Layer 4 of a small transformer language model trained on English Wikipedia (15 layers, counted from 0, width 128). Numbers have three digits each and are written without spaces.
A neuron's activation on a vector x is GELU(weights . x), where the dot is the dot product.

Input weights of the MLP neurons that the questions are about. A number n stands for (n - 500) times 0.0009.
n4: 370658543500631624268360438294456320573608557608492668386584363529558396614320539464385534455558430629303473582531318724555681422403779445594653465591527683459357380481576349595460476549256400315386507284341683539448551379745444459363582632689546621422622590291579362669462553515630574460731340623466496387701522083477136435493588427438409521893430473621468496548481466463465557244628
n10: 417563564329407329634452612232895538508724564649306699351615461233615644455433391606393651401461613156332364412393733667471569400360416674505579393297393467363420424579613772557708562592422428508504484679346637653385314500414320631517247496536402787318525154449637618709303377605818569473378391585491630786547425441721622423414785573539530505545529521217464576397285585737207587414552
n64: 496517500423290409399626343228421566563415363697446375781363758462276256267448477336487583620298832096442359353509465593340548667612332469240532540417469423414182665612718710441372390375568541450585611595434280274742406426528478622977406500514472527442539213609633500475282544470689367556542207368601747730661306682781581495656471538710496724570720443369366544487629592623536656554397
n71: 504348669440455590251719500710525369355564619409617330348572602500285535519562435579512403415710746452299262426572559595295569539475514633098696544504520430488559467554705520591574380477335459492400645524618578577504254626661488648512585581233664253561267517421347551209491472645439564324492435579690411723468403590429711580405461621500504671462450123665658433145448437674300585460653
n76: 590405640573421550504616500571544218678590504219590471245635552460573358605657315544549364373376826749526521545454663516484473677571461650472569382429038821681350443678342402531649298529398295664537575457248399292159624467590512383496590457536566410251504698492460465813616534359505636754500530388487302683274290434676556272524208568795479281487488458437681647574479475464651505458414
n83: 403560640476274093354362589505541517525412565633504560482674527624627609810274603579449471517434713552615430607784223671479411428426899478592599539626434606773569709509207315486586377380572268554180492213533255455450394686625504417383528793486572304620617491496541407756414426414433495463375482375596589595566389534726152449742629255513547587537538792379176240500341288677428411485531
n103: 496492604534577299327813296668380531421380241380508742329638831493436333591588464391702600485168296251528366600626516639376233351575459624518387382621370542435563590658617544280312287554413324448458482589550418730508484535345604429520584765666583548536484277363596365386474641550755576517483741456268488415520500469465766321429677567456426626629564590652516308508532527702484500539297
n124: 369872504707677453695569557361487516515581190691520457660556382711401461267636354595488416805496613166456548333456599557553504279429597796442508245658412461317571562375338411248550575477439403602454574459500343467450480575411527306393541573843668378735207538618485327565443354594421628395597500421540520524629687426579476605511343549548358698719680301504700405504404559338394602358452
n175: 550284436439541444475309415361365484473613440783391473377284397276509839442348447416543239554626524579468516441788619508511608278428481231549471416440520695473635688660645456666533508719319747534627478537628458389512569690496508589472567545155559582264488141381263519492751655476272405563551569588392594547488516759321422606534658644443666588636423432627546424430561742825373358429682
n210: 574520661630455439405490590280572333636485614456415418589584453401376470429334612440362542537497497292562515562485465490570399483487447526415414518520446458403519579358550446574566402562395379512392557448435302633651662588481530489586547624511586580417470495550574559678659422565469527599352401562510526528461527670548438387430453459505430542403520497503492401544567339571451593554523
n226: 630203884536452486491581491500694466351373492367585320438617577607500637456381543544435375569342402225771672566525379299548495716504306427332410462467702426561316483594661636570239351594330629628488739595580387453750538666643484438849671654729573234372717137546401593536426579488486437416358504384467398405670418418287483442608652811458297634407383575745649638353369321491380446547453
n260: 390599409482574359540474632415473592694504571541615336402428776552586578520364367404362491308568509592343429657610245480629473631527729543411254445634479212574555474825357674321404544562573461564618453314343889276464457504419401339496387453642315552457684734254571438532393479235699437714219513365555265637738627579316306678653648132602483509438731630796526299524432479504522346303611
n353: 581694475405555554456461542607508557456458595637184396556352823489866289456582605652445462308485361703488546589466572434435676548356562651500523332526386207392571742608404684461240480552540269576379606746565516340467569338358645427492574423240503500450443382553518521452713545500458516721391585689515488706435455440284683448449367399527410345452526572797528258548515700175555398445450
n395: 381500608670680399473638565614697585435466691458436446478513787371550809317562673670352317677582560597346479479767382346366354500388132612528369402332602492562314597537687680782531469562312698266324682169378667478459358525599384667319575664634679275310504201466708406373509690596351546182630348533513276650650421679310747392411458605376546430558484564441487424685303437477535450405650
n425: 622556529222579346360683438586327213617554473487496623654623449493599517463418500522348339400383422542388527654726432676511578522516535383798811408420462519736640516309521670754500480661474575569430314516643715288342589428679718654614582609508616328461329631580424631367361458100458508553463430568370375587628474474485343472299324562353530454638529469337404496322237466619500422287550
n440: 408724304306689482496437378314592554536248343554525468372201543472747491317435547476548284456323546491483388597637381357671437924456634466841415566389496545528616682476514592483444543719392384673604295474677302254683492414429366469479750513452496547601615341504637396608664583332600607952654267729467437525722739463702407456377514358378590477610372471233457434597684434571615580320592
n457: 366367389512551596641601698592620394718504507473604289285450493510565434561503504703500586338641468535471426545496310463473519790549475623650456432472611476333537404253656435518566389326599570466541583620439408380609431563583437655606388482478617420366387371553480392527457299664796427504575790614468608336486538367369609481486243554381335378455445525511786479314439651109496431730439

Each question shows a token from some text and the vector x that enters the MLP there. A number n stands for (n - 500) times 0.012.

" would": 621395675341521431501183564487471537574612340310540454526716588485647366551484472426459633578512596401439611524378384392452442627326521617622626531400586523456430573422616429568426615355557560357533407450516492357463623391533490614475448532328303569626690618538424669516374518541212405547634501634389555239414622579381617621549510512645362534491498606483629632459610484586445487337409
Which three neurons fire most, strongest first? n226, n457, n425

"2": 677446578456381391372315673485672462588544329332541563459700577604508379528457519379591705442614673471441403517261493413426464430375467634541524512451524604382519665540434375580407622401648565419542424378443444427455596400377517535563311588463268564534586560604500655401465496643263349462594416676332590343344575613446583506574597565598413496548593625533656641524620377698378413415463
Which three neurons fire most, strongest first? n10, n210, n64

" obs": 637458506396563423557243551583559503533572505313491475477710563500415285458613489415609559469602581397443568511460465427565506459536410595601578368463607648485496578359723381503423708315685573381486276389639580400407638367538537456419378573413254452538616602369487514432451316511263443606565496660439599166500667587415631572525519612549457542539513621505635635592599366542358606249510
The neuron with the highest activation: n4

" a": 671400604449526338513148553578599529530449403345565510406647601489692364545500524480505589529568647400441587470428413416507458408407485624601512544418454471449474543508606410550371653247638611284430396419499517375449648446583489551460322559427312595670645658474514595466488421540233339565535524630481479303460655694454640593585563548603388462404575522514706565533632299663415432369505
Which three neurons fire most, strongest first? n260, n83, n210

" decided": 677399673395540431552181556530543505478626437300630538499721609524565350558510508602496626552563580404460549530418412382476480617406489640608597474385427482364537590436704343493486699343552497421627419375564478405480596323485468581413464603321296600613674595475477590442470544505168416573628536632408524251415636463364589575560395496500355576476573605488665560439674389551422481312466
The neuron with the highest activation: n457

" becom": 577496555330534345490188555536503560569585428378643469604775674528729325590554506388522596435502658447442484541396459397510344612315454574581538498397492419418475551533612418562503564405566575382492443403434448474530674357550467586538409567384278507557604659411558640383449483522233414592550371711405512256433591597432657524488514601594476442475486527454745581524690318563484454340476
Which neuron fires most, and how strongly? n440, at about 0.86

"ll": 581453576432514321561303468442593442512522359270452496451660554533635263550518612307558641550487524512393505560346593486399401590474509598512535478387462580485523610413550304586507676419584561407452369489470552448543596409486500555518335507503380666744625509646422631331406542568192337619629493712342503257361510674409675581553617564580433492540490588504590621552587390711439521275476
Which neuron fires most, and how strongly? n103, at about 0.49

" D": 649421590505476366508257511543565566549527346375563506545580549460652392417581451382545662580622651391472518563260432420382431526409473586541544528539449425452494558455608376585521756359727484385632350519444577361427626453411515490523436500559461589606671638571494646522499352434105369480578511701384527298421559609399697626570660503557351445434514614517674558460549225619380395392480
Which neuron fires most, and how strongly? n260, at about 0.19

"ict": 556468553480451379590285653566564602565622418385387451484702590542482414527588671505595619452545658357446468528364542404446377520517337616553576453360644579541533484524590337496454587440669475367525417428608548394456634470551439570471368468392342764709558603591572600401446486452188451592533527638471517322480620622275655556524385401522490496533464442351692549557531374666428492144462
The neuron with the highest activation: n10

"O": 611466622349525445447268630488399453529566389391422598495720655536549401483627520444566599571600525368442559534284415321458440414391390619564563369491429444434562548517681372550369632434595502430589469399422531422438621377483561583435446535444427568610587528490516672402422487432146304535548583639372684313437602768414601645472639511585393485472596596525770607459574345687402478345522
Which neuron fires most, and how strongly? n175, at about 1.1

" of": 589459505493551433522231522635586547509557383360645484424723590503694317492529600471568632509505568386426449501459409428428414284478404599546591626500605573455561575506631323456468536394726638307444388323531465346438601395504622595440400551457524543633693595490359628549446470501181318587613493667391427274430628547416641571580437485600443470510503625502665600477569324638435486293492
The neuron with the highest activation: n83

"ition": 636441544522600435462363497539527560501608367264602519432721617552461327532475485518593684480504640351456453502392587407452407563469365634611593562402503536491603555397641397439338618317599437388496539502401546430452618351477499590441475491412280596696517583507424703441554408563213342677629461628339602316464637702387629612542448438501416527511478564593663570567599325599461525229442
The neuron with the highest activation: n103

" track": 625407627496591385589297526584613545477602404358595495487679582515620353383542493465548606372536752419407425507466489295488399695477497645582486614461473396457569638380606477527415730422549486329528322361487553504462612408543512609577488498426364438654525525389423508388404474578200427502626450727402547276428587649347623638530509563574366491475545600497682597541645352634370458233434
Which three neurons fire most, strongest first? n71, n395, n440

" how": 569441562471548450594156561569439512544719422428549482546642586608599323497514587503539549417502496482437477449523400414430504495462470632618612492366552489420450441415599383415379678303696604465540418314522538336501566343573532572399457567323286587582668553446468615449420471518139398659598502692483635291520632706434614548569354529649367524452494587493689550546715384518371540318503
The neuron with the highest activation: n353

" ": 706430540394322423510326475545556592482601385277595554461770619498585334520515527460588627484557549418377480458433487336464438439412441582612557476443550438450524611442531412502396736333692496333505381390539579361461622364456480534476369475432425528544643586491387654483554462591286352522638636705411613246449622672388713558521577553589440504561536629477705614527518352658326405358518
The neuron with the highest activation: n103

"b": 509409613373500335539219461629546484501627369275488582425639617554513294527577644516530619471561660401520473603300457445409429547499411581598606542383430613530478576591564387477469668431670470429410405562574639319439616379547613494510437499414363501631561603566330578527480507513072306675570559610385511256435591658415536580595565505674453493453548542499623555613647402622320417336484
The neuron with the highest activation: n76